Layer 5 of a small transformer language model trained on English Wikipedia (10 layers, counted from 0, width 64).
A neuron's activation on a vector x is SiLU(gate . x) times (in . x), where the dot is the dot product.
The model reads these tokens: "ill" " elect" "ed" " play" "ers" " to" " the" " Al" "l" "-" "S" "t" "ar" " G" "ame" "," " but" " in" "st" "e" "ad" " of" " the" " tr" "ad" "ition" "al" " " "12" " st" "ar" "ters"

The vector x that enters this layer's MLP at each token. A number n stands for n times 0.0039.
0 "ill": 137 143 238 -27 175 -112 -45 -174 133 -138 -197 246 117 102 126 138 -125 82 107 143 211 118 -385 210 -50 -129 -37 -124 -100 28 77 85 24 101 15 -159 -53 -150 -46 223 55 168 136 7 -326 141 -52 58 -71 -123 223 159 8 -142 139 153 -78 -5 -71 337 -40 -62 75 67
1 " elect": 216 85 379 -129 16 -96 87 -90 135 -174 -26 159 57 -24 15 -73 -80 149 112 286 79 124 -162 1 113 -170 -38 135 -41 -126 93 29 -20 147 -69 -65 -28 -137 -65 170 -73 308 74 73 -270 80 -169 -167 136 -145 393 47 147 -16 251 88 -205 88 12 143 -27 -84 89 -160
2 "ed": 171 215 294 177 178 -54 122 -144 -77 -221 83 239 29 38 291 124 -43 116 -62 109 70 110 -117 2 -74 -14 47 62 -200 -175 -26 64 -111 13 -60 -195 -339 -90 -204 11 -51 -56 -63 -9 -374 203 90 3 -17 -207 281 19 -127 -144 218 121 1 10 67 134 104 128 197 34
3 " play": 271 146 470 83 173 105 170 -137 25 -56 33 145 -5 -120 -38 60 -157 250 17 145 -31 24 -184 -18 50 -89 -182 -134 -123 -67 267 17 242 -104 -33 -257 38 16 -87 137 -197 47 150 5 -265 105 34 289 77 -90 222 101 123 84 199 33 -128 38 6 123 -74 -19 201 32
4 "ers": 76 197 324 61 279 86 170 -284 -48 -184 -138 76 4 200 174 95 -300 -17 -176 130 153 158 -78 252 206 165 -154 -52 -29 -93 73 22 228 122 -122 -105 -59 -197 -103 4 64 8 -50 -2 -183 68 70 196 -1 -95 82 -41 136 -114 222 118 -86 62 64 153 128 290 173 -38
5 " to": 57 272 243 49 72 13 261 -167 -26 -111 -11 4 -22 240 164 65 -90 86 227 202 137 31 -236 289 35 -285 -129 2 14 114 202 265 44 104 -8 -82 19 -102 86 103 109 107 34 -17 -230 236 216 176 139 -140 266 58 -6 -24 307 68 -120 -10 -124 91 36 302 13 6
6 " the": 84 23 94 111 1 -48 -7 -333 126 11 54 28 103 233 82 -109 -8 199 69 140 184 147 -179 107 67 -165 -34 119 98 27 -8 88 -28 -11 15 -309 -23 126 -91 119 193 129 169 -67 -388 232 -7 169 32 -147 232 54 -4 -190 374 -57 -91 4 24 182 24 176 -64 -94
7 " Al": 59 244 -8 -74 -77 -37 152 -238 154 35 -159 25 -21 -203 7 32 -237 140 -161 152 175 158 -196 123 -155 -144 -147 -42 -77 -110 5 477 189 -98 -33 82 139 130 -220 -23 164 129 82 -124 -297 3 -106 316 179 -203 40 -50 0 -12 -24 28 -63 -97 12 205 -58 30 28 -125
8 "l": -37 87 50 -23 166 -56 158 -198 -79 -194 -422 246 5 97 -101 224 38 173 -206 -44 102 259 -413 193 -32 -241 -80 -132 -107 -40 52 184 78 -28 -50 15 -36 136 90 -33 20 -76 152 -21 -164 -124 31 278 79 -170 -101 30 -20 173 -93 -66 -63 193 143 197 4 139 41 162
9 "-": 107 221 172 87 -15 -7 149 -65 33 -334 -67 183 -101 24 -73 27 43 -143 21 127 66 351 -361 132 74 -121 82 -182 81 -16 89 107 328 -217 -80 85 -38 234 -198 158 -28 222 38 -50 -114 -47 -50 176 245 45 76 117 -49 86 131 -74 115 -220 -212 44 113 -104 111 143
10 "S": 23 198 100 194 -27 44 92 -209 5 -233 -125 -107 -199 24 15 13 -278 -71 -125 294 203 72 -39 174 22 36 -20 -146 -88 172 -32 350 265 27 -82 27 -190 176 -307 -41 -26 25 -2 65 -459 -164 123 19 168 -128 31 -27 170 5 242 -11 -3 -31 -13 26 -24 -41 149 69
11 "t": 246 105 25 94 -215 154 23 -129 115 -308 -215 -86 -467 56 190 14 -126 92 -116 3 238 -29 -285 -345 -113 88 51 0 -23 -82 -76 110 6 180 -213 -15 -131 154 20 -112 -38 65 -8 466 -237 27 95 20 30 -118 102 64 -56 117 32 -64 -68 30 -98 -117 56 -127 78 -189
12 "ar": 164 61 -74 -109 206 -28 330 -88 153 -164 -58 86 -12 -11 227 195 -119 150 -116 93 183 112 -313 116 44 158 -80 32 -60 -44 -74 30 127 164 -52 -20 91 184 -106 -53 163 -36 219 227 -167 -89 26 58 -218 -19 -52 -173 -458 257 111 6 -38 -5 -167 8 -3 -159 54 -41
13 " G": 45 115 121 -22 -26 10 39 -140 -11 -325 11 89 -271 -198 -11 34 -205 159 -197 138 141 105 -258 -45 137 -61 -62 -214 -169 -71 -73 346 263 146 -167 -136 88 158 -277 3 -11 186 150 90 -324 31 11 106 169 -70 -4 240 29 184 83 -83 126 -45 -74 -68 -128 -22 169 -48
14 "ame": 191 195 216 84 232 -71 33 -109 45 -99 -32 338 -90 -229 148 -28 -44 200 -166 92 -32 133 -315 83 117 -133 -263 -10 -159 -174 239 -1 252 -90 26 -78 -186 7 -219 129 -40 185 206 94 -352 -10 -109 293 -13 72 124 -27 -69 -44 34 132 32 9 56 20 21 5 52 -204
15 ",": 72 208 284 191 -15 -51 165 -44 -102 -159 -55 182 99 28 -3 115 -32 190 109 243 119 91 -121 274 174 51 -125 -46 23 -27 -49 58 192 31 -16 35 -31 27 -79 58 113 183 -80 -30 -405 102 19 83 -126 -156 379 141 -89 38 307 73 78 -163 -117 123 106 244 -108 -56
16 " but": 86 158 268 111 46 -74 177 -23 131 115 -181 3 -94 130 175 -33 -100 69 -42 218 -56 138 -169 97 -28 -175 -77 -108 28 111 145 11 144 213 -71 -195 -128 128 24 66 116 9 -151 -80 -278 212 196 174 -52 -195 409 198 -54 -197 251 92 -33 -47 -41 -104 -37 303 -4 -134
17 " in": 128 172 219 81 -114 -59 250 -116 -47 6 55 -15 -100 165 85 34 -95 151 250 318 64 188 -295 227 35 -272 95 61 56 48 101 90 47 -35 46 7 0 35 -183 177 62 177 52 8 -340 255 170 51 148 -188 210 -134 88 -207 258 97 -161 -62 -95 135 35 47 -113 -112
18 "st": 214 295 231 33 -48 -79 73 -263 47 -250 -108 10 -278 67 102 89 69 282 43 165 -71 68 -301 -74 -53 -2 185 -88 95 -51 -13 137 -150 160 92 31 -110 61 -188 248 -71 179 -52 186 -55 47 -193 15 79 -237 339 118 -44 -3 28 -132 -38 117 -268 -168 43 70 -84 -171
19 "e": 27 121 252 82 -90 -72 309 -187 -81 -74 -48 14 272 -27 -95 -105 2 80 -60 139 -98 252 -77 -143 -69 28 29 -197 -35 -80 353 197 119 246 11 126 -267 -78 -140 -59 411 -74 219 43 119 25 -62 116 -158 -75 204 -201 -121 81 -52 107 103 53 210 -47 -7 174 153 -119
20 "ad": 257 9 127 -51 210 124 296 -89 52 -186 99 66 244 20 137 61 117 224 -146 192 -227 255 -256 69 69 -136 36 -10 1 -209 68 175 180 -144 -102 4 -154 -98 -318 -49 43 -101 -115 74 -244 -146 139 37 -9 -242 47 -156 -199 -47 145 -108 -204 80 54 1 -136 -13 83 119
21 " of": 101 225 227 224 82 -33 89 -42 -83 -132 -7 109 39 164 -29 46 -68 54 57 162 94 233 -248 267 -47 -287 29 -51 91 26 30 63 -65 131 -134 -27 -104 -77 -316 52 69 163 49 56 -356 277 152 130 -1 -160 359 -80 -42 -217 79 34 -197 -128 -74 204 12 219 -34 105
22 " the": 96 -75 159 95 28 -22 -45 -300 124 -26 60 3 213 194 0 -114 -60 221 -9 84 177 183 -207 180 94 -190 -23 10 107 19 -51 61 -17 -41 -18 -267 -31 161 -108 71 170 105 155 -43 -350 234 -9 181 8 -115 321 10 -106 -200 374 -12 -58 36 53 127 0 190 5 -93
23 " tr": -124 59 62 113 -337 -165 121 -133 38 -247 -272 55 49 -18 63 121 -54 67 139 117 67 137 -351 -137 -46 83 146 -203 -124 163 -81 102 198 304 -103 229 -196 142 -22 137 73 156 61 264 -168 110 145 154 151 -192 3 108 -201 -20 0 139 -21 91 -68 -120 22 38 196 -109
24 "ad": 208 -91 159 46 82 245 128 -86 168 -199 9 123 116 121 197 61 102 134 97 26 -283 263 -163 -131 14 -44 -197 -201 -167 -178 -117 38 246 -214 33 -46 199 63 -199 -50 -32 -88 49 291 -217 -149 -3 95 29 -190 18 -280 -173 78 27 -105 -133 -5 130 -93 -110 -290 115 58
25 "ition": 139 31 239 97 153 48 30 -93 94 -179 -303 272 205 -199 63 79 -135 52 -268 77 -70 244 -281 167 45 84 -214 -161 -124 -308 108 -143 20 110 38 -216 -53 -186 -186 28 96 125 64 100 -150 -30 -169 253 -102 31 119 68 -65 -7 134 179 -5 3 -75 6 -54 243 230 93
26 "al": 82 35 161 -9 44 -30 111 -28 66 -305 -43 172 194 64 7 130 -12 123 -131 27 232 339 -129 335 -86 -221 131 -182 39 -107 226 -82 120 -44 -265 42 -98 -214 -268 -81 -13 -168 29 12 -326 60 -73 103 -100 -24 66 142 -167 -144 29 234 -163 -109 11 242 -110 -105 113 50
27 " ": 184 93 161 111 -76 -56 137 -83 -18 -155 10 208 10 -98 -53 -129 0 171 -72 223 29 289 -207 -38 289 74 -36 -231 -106 -100 98 131 154 -28 96 171 -64 -70 -257 170 179 195 59 203 -345 43 135 112 202 61 124 175 68 -61 159 -182 -226 -49 15 105 1 78 146 -127
28 "12": 160 -16 203 52 -153 -23 68 -68 62 -152 -85 154 12 -13 -53 142 18 108 -161 255 184 134 -327 11 236 -270 108 -127 -154 27 247 52 255 -173 -26 60 -39 -47 -195 -140 -125 110 73 197 -339 -51 -130 30 -84 -235 -50 60 -126 1 227 -72 -203 -89 -132 160 179 -67 36 -143
29 " st": 49 114 241 -82 -270 44 16 -156 155 -328 -125 43 -257 -153 118 187 -113 210 -138 -9 92 161 -188 -173 -99 -101 -7 -111 -87 89 -263 -74 -11 107 -165 -115 -137 66 -195 71 -109 231 -70 399 -294 -67 72 -101 148 -118 208 214 11 -42 62 114 -36 116 -93 -156 -52 4 93 13
30 "ar": 248 76 22 -159 294 32 263 -87 112 -217 -14 67 112 -55 349 235 -156 220 36 21 170 153 -171 188 92 -17 -123 -72 -185 89 25 -181 176 175 -77 -49 -31 143 -118 -33 124 27 137 239 -59 121 -77 -66 -120 -26 -121 -131 -356 178 144 -26 -71 -96 -72 -125 50 -139 113 2
31 "ters": 125 150 326 96 237 84 -13 -101 -100 -219 -170 125 261 -24 246 55 -153 81 -169 108 159 230 -141 204 79 131 -191 -121 5 -65 129 -18 300 116 -192 -122 -215 -97 -155 13 -18 178 -63 16 -356 0 9 108 -86 -1 20 62 36 -74 273 110 -196 72 134 27 56 264 131 -57

Each question shows the input weights of one neuron of the MLP. A number n stands for n times 0.0035.

n19 gate: -124 310 -39 -126 -97 -97 139 -82 16 -60 19 69 76 -27 -72 -50 36 -245 157 -38 -99 -110 -64 -9 148 85 222 27 212 -184 -127 -17 58 -74 -135 -187 82 -196 55 -44 -181 -184 -264 -88 99 159 -37 -107 30 -142 144 -124 -8 -205 -62 -24 81 -80 -32 12 -149 -23 157 -86
n19 in: -64 91 52 -172 -9 96 187 67 55 160 80 96 5 12 -78 98 81 -64 47 113 128 98 22 10 3 175 100 75 215 -9 23 -68 -15 47 140 -197 280 -1 -23 89 74 27 -54 42 -191 17 -40 -199 27 70 -217 -63 -32 -131 148 -20 -33 234 65 -29 22 110 95 -168
Its two highest activations, in order, are on tokens 1 " elect", 4 "ers"

n112 gate: 50 -130 147 -222 -81 -9 32 71 152 -156 35 -52 -10 145 -27 -71 -63 56 166 20 -40 57 57 -17 -20 71 18 -25 41 -119 -165 90 -127 289 20 30 -15 -136 -101 -47 -60 31 -119 -24 186 53 105 69 86 117 65 -15 51 58 0 179 -59 15 150 40 -92 325 -54 -2
n112 in: 101 -80 -46 -38 -15 -10 -11 -13 -100 39 25 -13 -33 -236 -221 171 24 1 101 107 -126 41 -27 -206 -38 -52 -32 0 136 32 45 -151 -117 24 -12 -45 199 -23 71 -54 29 14 -5 -169 -108 -183 -8 -69 71 -62 113 102 0 -152 211 -122 -84 18 165 150 -89 -195 53 33
Which token does this neuron like most? 1 " elect"

n160 gate: -91 -73 -101 -134 -20 27 -79 94 138 -104 -162 -92 -39 48 53 8 36 -31 70 173 -40 31 59 -102 -250 144 -126 91 -75 -27 7 -26 -275 48 -7 -119 -201 -70 -18 171 54 134 -3 114 85 -145 -84 -56 6 87 92 93 -20 93 -121 -172 -69 -349 -38 112 -146 -100 -147 -68
n160 in: 182 -64 88 -6 -121 10 -12 -257 -161 85 126 111 -97 54 -170 -188 118 49 -88 -167 -121 155 79 88 -178 24 -151 43 -248 132 49 149 8 56 41 168 -99 116 -57 14 -45 153 29 -317 -72 30 127 60 -30 102 14 -63 -12 40 7 7 -28 200 -211 44 43 -281 62 -72
Which token does this neuron like most? 18 "st"

n93 gate: -136 29 -54 107 -74 1 21 36 -47 15 244 130 -114 3 58 14 -49 -59 222 -42 122 39 77 140 -117 78 130 -163 -35 240 -3 -36 -228 -61 238 -89 -19 155 16 -205 1 43 10 -140 104 -159 131 -65 -43 -191 192 43 -145 9 -66 -35 -32 43 124 101 -22 -151 -98 -18
n93 in: 40 27 -240 68 204 92 -4 -160 4 -49 -55 127 92 49 195 -77 8 54 69 -107 182 60 79 -52 8 71 282 -5 20 -157 191 133 30 -152 -41 -200 89 54 -18 63 -69 221 -18 -120 78 33 32 93 -39 50 -114 -37 12 50 -127 -126 -146 92 -102 44 169 -67 -46 62
Which token does this neuron like most? 29 " st"

n190 gate: 66 -119 12 94 67 -256 111 -55 -237 79 183 65 -80 -96 26 -23 -50 -43 -13 70 19 63 24 37 43 179 154 58 -78 1 101 -104 -229 89 158 -281 -31 9 -21 248 -131 37 -4 -13 109 -126 -55 -123 12 92 3 -100 -88 16 -149 14 119 59 -34 61 -144 244 3 -106
n190 in: -28 34 166 149 -142 -43 37 44 -50 32 -96 -17 -149 -138 -37 15 13 -54 162 -212 147 169 145 -133 -97 5 112 14 -7 125 25 138 -23 -48 38 -49 27 -45 69 -8 47 190 -81 -42 -113 32 -233 -166 -44 49 -68 -79 9 129 -181 144 -19 -35 155 54 13 -80 -6 -62
Which token does this neuron like most? 20 "ad"

n15 gate: 173 -121 -136 63 -37 -66 -33 93 -121 149 -39 64 77 -43 180 -25 45 33 28 73 -200 -143 -87 19 163 -73 -156 135 -100 81 25 19 -111 163 -86 -74 -43 -77 232 43 126 75 -4 -98 -46 146 103 107 -54 -107 -170 -102 -4 -47 50 100 228 65 25 -62 163 -48 44 -15
n15 in: -95 -6 70 165 15 -91 100 -120 -87 -111 -128 226 33 83 68 52 147 -193 76 -25 -135 -60 -30 25 -88 -57 -89 230 115 40 -111 10 -69 28 -3 -9 22 245 -86 -129 151 42 171 203 200 -59 -165 61 -202 6 -44 101 46 89 144 -260 39 -75 32 0 92 104 25 -145
On which three tokens does it fire most, strongest first? 6 " the", 30 "ar", 3 " play"

n184 gate: 13 -101 29 62 235 -155 132 -133 -107 -54 -92 40 165 71 -143 -93 -33 -172 -126 14 140 182 19 140 -9 161 152 -44 -161 -130 84 34 14 -137 205 295 296 39 81 -58 -198 159 5 -216 193 -39 91 -91 15 -69 119 -83 -38 -39 -107 82 61 146 178 -116 -68 91 -183 6
n184 in: -133 44 100 -366 -85 -47 -4 9 47 -169 -6 -8 -128 1 -80 162 -187 1 -156 -131 105 35 -22 257 93 -31 -156 -20 -69 18 101 -5 -38 -81 80 176 -109 -9 38 182 -162 172 -3 -107 34 -110 -237 -119 39 -135 -137 -16 -69 -102 -123 11 19 194 -125 85 82 4 -111 125
Which token does this neuron like most? 8 "l"

n153 gate: -55 259 127 -49 265 -62 -32 203 48 69 36 279 47 -122 72 0 -34 3 -128 -116 7 -164 -4 -49 49 3 -186 -67 199 -23 15 -189 -28 41 210 -35 62 -171 -78 131 -70 -224 -44 40 -42 66 110 -73 117 149 80 -34 -40 -66 -199 0 162 10 -15 43 -192 107 -86 -130
n153 in: 104 152 -28 88 -3 20 -138 -54 169 69 47 -221 57 -60 41 -58 114 180 111 -160 125 -181 -153 107 -45 -15 -48 -122 102 10 19 -200 17 -46 185 -44 130 -128 -127 -39 17 96 -74 -134 104 -64 -144 182 -104 -60 139 -220 8 121 175 -27 -125 91 107 -13 -16 75 1 -127
On which three tokens does it fire most, strongest first? 14 "ame", 25 "ition", 3 " play"

n102 gate: -128 12 -112 -34 14 -128 -120 46 46 -93 43 16 141 160 -79 -262 82 148 30 272 -31 -11 -162 28 140 -86 136 71 99 -176 -17 75 -4 88 6 -231 -68 -228 119 48 -68 -301 -17 -141 75 -2 209 77 28 81 -235 183 19 -74 63 -86 161 -104 -69 50 84 129 -231 -22
n102 in: -71 160 -230 120 23 -266 232 188 -21 88 140 -164 9 -7 36 4 230 -137 21 60 80 9 -18 46 -169 87 31 -136 -51 -188 -62 183 19 -100 -175 -6 -18 83 43 11 123 57 145 113 -107 -203 30 245 -132 87 84 -188 -75 86 -106 -71 -93 4 -104 33 -116 239 -104 112
On which three tokens does it fire most, strongest first? 5 " to", 1 " elect", 20 "ad"

n188 gate: -79 -11 85 -92 -2 -21 33 167 398 34 173 76 66 237 -158 100 -188 -86 16 -206 7 -78 103 163 64 -167 -96 151 -20 133 -198 122 -62 92 -76 69 -68 -80 -172 -178 250 -42 -225 103 -82 109 103 36 41 235 -151 -252 106 -29 -87 -134 -71 -3 22 139 43 8 147 58
n188 in: -213 4 142 -52 -119 -231 56 102 -64 -219 -8 21 16 -186 -50 -161 -39 478 -65 -67 0 68 -107 -184 -102 140 -130 73 13 -100 -23 156 -63 -51 -125 64 108 -134 -11 -92 -81 -66 -175 -30 -117 60 155 -175 -16 -43 195 -148 -55 -11 -61 -191 -54 157 -45 -135 -108 -40 -36 68
Its two highest activations, in order, are on tokens 21 " of", 20 "ad"

n191 gate: 61 -138 -39 78 81 32 19 161 -64 18 -37 -103 -274 -225 -21 -27 82 46 61 55 -68 -100 116 98 135 108 -52 12 163 -8 91 130 -120 156 5 59 -69 -235 193 54 38 75 -245 -172 -100 194 -16 -56 -34 -11 -96 171 108 63 -1 36 -78 -27 -134 106 -64 -131 -35 -99
n191 in: -19 13 -60 2 61 55 -40 -47 244 275 140 -209 6 -134 45 189 -156 52 132 -123 -139 55 24 59 82 -28 -104 280 -197 73 149 18 -18 130 216 148 78 89 7 -36 119 150 -127 57 20 92 -34 5 -6 96 -87 199 13 21 103 157 -203 -119 -210 135 -128 -31 -14 61
Which token does this neuron like most? 2 "ed"

n72 gate: 238 -113 86 85 -6 -28 -97 -25 48 -9 19 -80 99 -13 -51 -25 -199 -217 -44 -18 77 -16 69 -19 125 90 -89 -102 23 169 22 -46 -5 -229 147 -20 42 87 -78 -109 33 -149 -60 -40 -103 -162 -112 74 -195 -39 75 -26 125 -12 -178 -13 -61 131 52 -189 -76 -45 221 -98
n72 in: 11 136 -55 38 -55 58 205 -111 126 69 44 86 -58 -91 -72 -202 167 -79 99 32 80 161 180 88 -70 193 96 -152 -41 -18 148 -7 6 113 158 -58 -104 -103 -92 90 -99 84 90 -83 88 61 61 -6 -51 -154 11 -80 82 -133 190 -54 131 -30 -102 148 -63 -51 -105 -15
Which token does this neuron like most? 10 "S"

n47 gate: -98 170 1 202 200 -206 -20 -33 -85 64 -52 45 60 15 -140 -117 127 -5 80 161 241 131 203 -132 -98 109 24 -192 96 -33 41 -77 -199 28 111 -83 -65 170 92 0 -43 -142 107 21 -41 13 -51 -167 -258 0 11 77 -216 -96 -53 -145 -115 105 58 -29 0 -182 -68 3
n47 in: 77 -3 -94 119 -77 -48 59 215 88 11 -145 -24 189 53 54 41 -165 -67 -161 -179 122 -219 -52 46 74 194 -21 -204 108 -106 119 107 -244 7 153 8 -238 -153 147 8 145 -22 -54 -83 -172 101 -77 53 83 -170 -95 14 -65 -111 102 -37 -5 -99 118 -180 77 -33 189 44
Its two highest activations, in order, are on tokens 19 "e", 2 "ed"

n164 gate: 17 -171 18 -83 0 71 -148 -49 74 109 206 112 -300 31 -75 -197 120 118 -144 14 -231 -85 -61 13 110 -45 -78 138 -20 170 118 -11 -329 8 178 25 37 -77 -72 -74 -170 -64 -79 -122 -60 205 142 -53 178 3 158 -86 111 110 -13 35 64 -93 -94 231 320 21 -37 118
n164 in: -130 256 129 110 54 -161 16 159 119 44 -74 -108 -106 -130 -106 -99 99 67 84 -13 -101 -98 -55 108 -13 -171 -76 -4 -74 -21 -144 -240 -29 -28 -166 -40 -54 51 116 216 53 6 192 0 -202 106 -107 236 -135 -16 -45 38 244 -222 -292 -77 56 141 80 -161 -210 8 144 -15
On which token does it fire most, and how strongly? 21 " of", at about 1.3

n142 gate: -29 -140 -246 40 -14 16 116 41 161 168 133 134 -29 59 78 -161 -98 43 -73 25 69 0 -96 -196 16 -65 5 -87 88 166 -10 -17 -237 75 -3 2 -35 -98 116 -155 -7 -69 59 171 106 39 336 -42 -109 -188 -70 -34 -36 306 38 90 -178 -35 -142 4 73 38 -121 2
n142 in: 300 -172 101 143 -27 71 109 171 10 162 -99 88 -305 -51 34 119 -22 32 -159 131 23 -191 53 27 43 210 -55 64 -252 102 -28 71 -163 -21 -30 62 62 74 -193 -201 40 8 -142 -17 32 66 40 36 161 -122 -220 -144 91 -19 -29 112 -287 9 72 -106 -47 -140 -42 107
Its two highest activations, in order, are on tokens 11 "t", 12 "ar"

n103 gate: -35 -118 174 -154 73 -5 251 123 24 -73 -21 -107 -57 -22 24 -93 -33 113 -157 92 23 209 95 72 -202 -55 4 61 -145 -6 76 72 114 -113 97 139 -88 36 122 -11 -30 167 26 -39 374 4 136 -33 -234 284 25 -24 27 44 -118 -172 143 246 46 163 -1 -113 -142 -6
n103 in: -38 -21 73 -41 98 190 199 25 65 171 -123 -19 -52 -95 -49 -92 -98 -27 -156 137 18 10 -142 -128 273 136 19 75 100 96 -90 -9 -17 58 -127 79 -124 -171 -122 69 20 124 -119 -49 -77 -28 -259 -140 53 202 140 42 90 -134 -120 -265 -55 189 47 -33 -19 -182 -256 119
On which token does it fire most, and how strongly? 5 " to", at about 0.61

n187 gate: -23 188 -181 -5 -10 100 25 113 -78 73 71 86 -29 41 111 -136 101 -61 41 27 95 -47 98 -14 39 -67 109 -120 138 76 -62 -49 -148 105 -76 -339 -41 -71 32 105 68 191 -71 21 -80 -25 7 -2 85 -14 -29 9 -3 -3 -90 -84 -155 -264 -1 5 -194 -156 -139 -150
n187 in: -106 -44 46 29 21 70 267 -163 73 -5 157 -37 -67 99 164 44 53 72 13 -51 -58 22 32 -20 112 69 51 -7 378 43 -127 147 -43 -12 118 3 -187 88 -126 -34 147 -59 -141 -181 74 -28 -202 -70 3 -76 73 -29 107 -233 123 -53 131 -50 193 167 97 202 136 320
On which three tokens does it fire most, strongest first? 6 " the", 21 " of", 17 " in"

n41 gate: -30 47 -239 -195 -3 -135 -21 -200 -225 -16 -9 -99 71 134 398 -100 47 -156 15 -187 47 -2 -161 31 332 -144 -149 -2 158 -40 77 -274 119 -33 -36 95 80 -3 56 -50 202 -114 195 -8 23 153 105 -48 109 61 -59 140 95 -28 15 -77 44 8 -67 -36 31 151 -106 46
n41 in: -97 66 19 -92 202 -95 147 76 -130 -24 -64 -40 -102 322 38 86 -150 59 137 -28 44 -81 135 11 -111 -2 64 19 -97 137 117 74 73 -18 334 122 41 -13 -34 -8 171 -97 -10 106 -30 57 -88 -35 229 -159 -82 -143 -75 -214 -21 -51 296 57 -73 30 -65 57 215 90
Which token does this neuron like most? 5 " to"

n24 gate: -99 -114 59 25 45 -39 -87 -13 14 144 -105 -170 -74 75 118 -87 168 120 -125 -62 -187 69 -41 97 79 56 3 97 52 8 -37 117 -51 145 67 -198 57 -295 40 -62 -106 -83 110 120 -238 89 77 -21 113 -35 -17 181 42 -88 -21 128 67 -80 32 172 -130 -160 -205 202
n24 in: -126 12 144 -115 48 -67 -24 88 -237 -80 -36 -112 48 -20 106 143 -68 133 -174 132 8 -155 -2 -37 -113 -3 22 104 147 -52 59 152 -103 -262 207 20 44 -25 -7 202 21 71 106 79 13 -40 -93 94 -31 59 97 141 29 -140 -46 -81 -92 51 -135 14 -52 -77 68 93
On which token does it fire most, and how strongly? 0 "ill", at about 4.2

n32 gate: -151 53 5 117 -129 9 244 -64 -19 -140 -226 -25 -199 -33 -136 53 130 -135 5 -37 159 55 153 -28 -14 78 -126 -134 -120 -14 -21 58 18 3 -94 -9 148 -76 76 6 -138 72 125 -142 135 29 -26 38 2 65 -10 253 -22 38 -26 -150 39 -79 -18 -143 152 -168 77 -18
n32 in: 91 134 -137 10 -115 -206 162 -32 -13 -44 9 122 86 99 105 151 -163 -118 -181 32 -6 -52 66 -40 -128 -17 -167 -14 -25 -2 112 -185 -39 -143 -10 45 -105 137 79 -268 -80 -93 -5 170 -114 30 -38 102 -131 25 -38 99 215 -147 1 95 86 -57 -37 -185 -173 -1 4 1
On which token does it fire most, and how strongly? 11 "t", at about 3.2

n57 gate: 5 -190 86 68 137 45 -78 -71 14 62 24 71 -109 -168 -22 90 -15 5 81 -115 33 -118 116 -125 -89 119 -144 -39 65 -229 -18 85 106 -5 28 -138 38 -237 59 90 96 219 33 148 -5 -106 -71 -134 -73 -100 -227 -106 -47 -7 -108 10 172 28 200 51 95 -113 192 6
n57 in: -132 256 -273 -25 164 -88 59 51 -21 -2 50 127 -65 -62 112 40 112 -87 154 87 -134 67 111 -114 -175 -110 262 127 157 -60 -79 185 102 72 -89 -62 214 -123 -41 -138 -238 75 3 -56 -125 94 -98 177 -97 -120 -68 18 -163 -95 56 128 48 -81 -104 -141 164 232 -106 -16
Which token does this neuron like most? 27 " "

n183 gate: -50 20 191 20 132 13 -9 -62 -41 103 113 -23 -85 5 8 35 -162 174 -35 -102 -53 -236 231 -195 205 -67 21 247 -107 -94 -154 19 -12 66 27 103 128 -104 100 122 100 6 38 -115 -147 -93 15 269 -184 16 -146 -40 0 95 -151 -91 -149 -165 98 7 253 22 11 62
n183 in: -157 75 54 -6 5 -112 -65 -47 -205 -61 -82 -173 172 187 187 142 -52 -105 -128 -36 18 274 2 -100 -90 59 116 -147 142 -105 3 64 -120 -52 24 -4 77 270 40 64 -128 45 -227 -9 -28 78 117 -14 -19 70 51 4 32 -49 -16 -7 11 -32 -126 134 -186 8 -4 41
Which token does this neuron like most? 4 "ers"

n88 gate: 62 -121 -144 -3 -42 50 51 -92 -150 11 53 -307 136 131 30 44 5 66 114 80 -112 84 -11 -131 12 154 -119 -110 -43 -92 121 -126 114 129 154 -146 2 143 -33 -91 -235 42 -237 -231 -226 21 33 38 -18 -104 -220 47 -11 -129 -95 -55 279 42 152 -51 -158 -104 -58 -71
n88 in: 35 59 33 250 37 16 219 82 -29 246 92 21 -192 -90 -56 -121 15 -30 -123 268 -8 126 -160 -152 -39 156 18 -42 -29 74 -112 -203 73 -25 154 80 60 48 83 92 -20 -44 18 134 -111 -157 -136 13 -113 -181 5 -164 -104 56 -236 -181 82 53 97 -49 108 -4 -128 129
Which token does this neuron like most? 24 "ad"

n109 gate: 170 51 -48 209 81 -30 102 -141 10 -54 18 -111 21 58 -114 -127 5 260 36 43 70 3 108 -44 0 164 -9 118 271 54 35 -169 -164 87 64 -6 -97 -53 34 36 -36 177 200 128 93 352 26 4 56 -35 58 -29 37 -63 7 -51 -107 145 81 9 -60 -128 -152 123
n109 in: 89 -107 -210 38 93 86 -65 -76 -227 -379 -82 87 94 61 -144 54 -93 154 42 -30 -76 5 253 73 14 -95 123 35 -112 99 108 101 -22 -114 -142 59 -70 -53 -45 229 -117 323 163 -37 124 154 14 16 16 162 18 -122 90 109 -60 72 -8 -22 8 -27 139 112 -204 -1
On which token does it fire most, and how strongly? 21 " of", at about 4.5

n14 gate: 11 -28 -166 -34 -4 63 3 -23 -227 91 49 158 -134 158 229 -63 -90 -254 91 35 -81 -31 137 -18 33 -2 -24 -31 8 22 105 30 -95 87 -123 -156 198 32 -12 -16 133 14 64 0 112 -21 -166 24 24 -165 137 -11 5 95 85 -100 -126 -94 -34 116 -67 -88 84 -12
n14 in: -208 -82 88 34 -65 18 13 -188 185 -109 -112 -62 -67 67 -180 162 30 31 -157 51 31 -133 -95 -93 -13 50 138 70 119 -97 -35 -97 -10 -323 248 136 84 -64 0 107 90 -52 41 79 85 -81 78 94 -101 -3 -4 23 -75 -67 6 55 -37 42 13 50 -148 -67 -96 -110
Which token does this neuron like most? 31 "ters"

n10 gate: 115 86 -55 53 -110 27 78 4 16 -204 -111 42 174 -41 -52 -59 -150 103 -31 -38 -22 -3 30 69 -8 -12 -155 43 -49 85 106 -133 85 -108 -30 -53 25 56 25 -64 9 69 -108 156 152 62 42 -149 -128 161 -4 -86 -109 40 -28 -10 -29 -46 8 -156 39 25 113 62
n10 in: 105 278 11 119 11 33 3 -11 -123 89 -162 81 -62 135 49 -69 36 -2 -55 -146 118 -203 -74 -69 -158 119 26 -90 51 -33 19 -56 -53 -59 -47 56 233 71 123 -101 160 29 -38 -106 -4 -58 83 99 -110 53 67 -67 -81 -32 -28 -46 -81 53 -5 -42 -76 120 52 -33
On which token does it fire most, and how strongly? 12 "ar", at about 1.7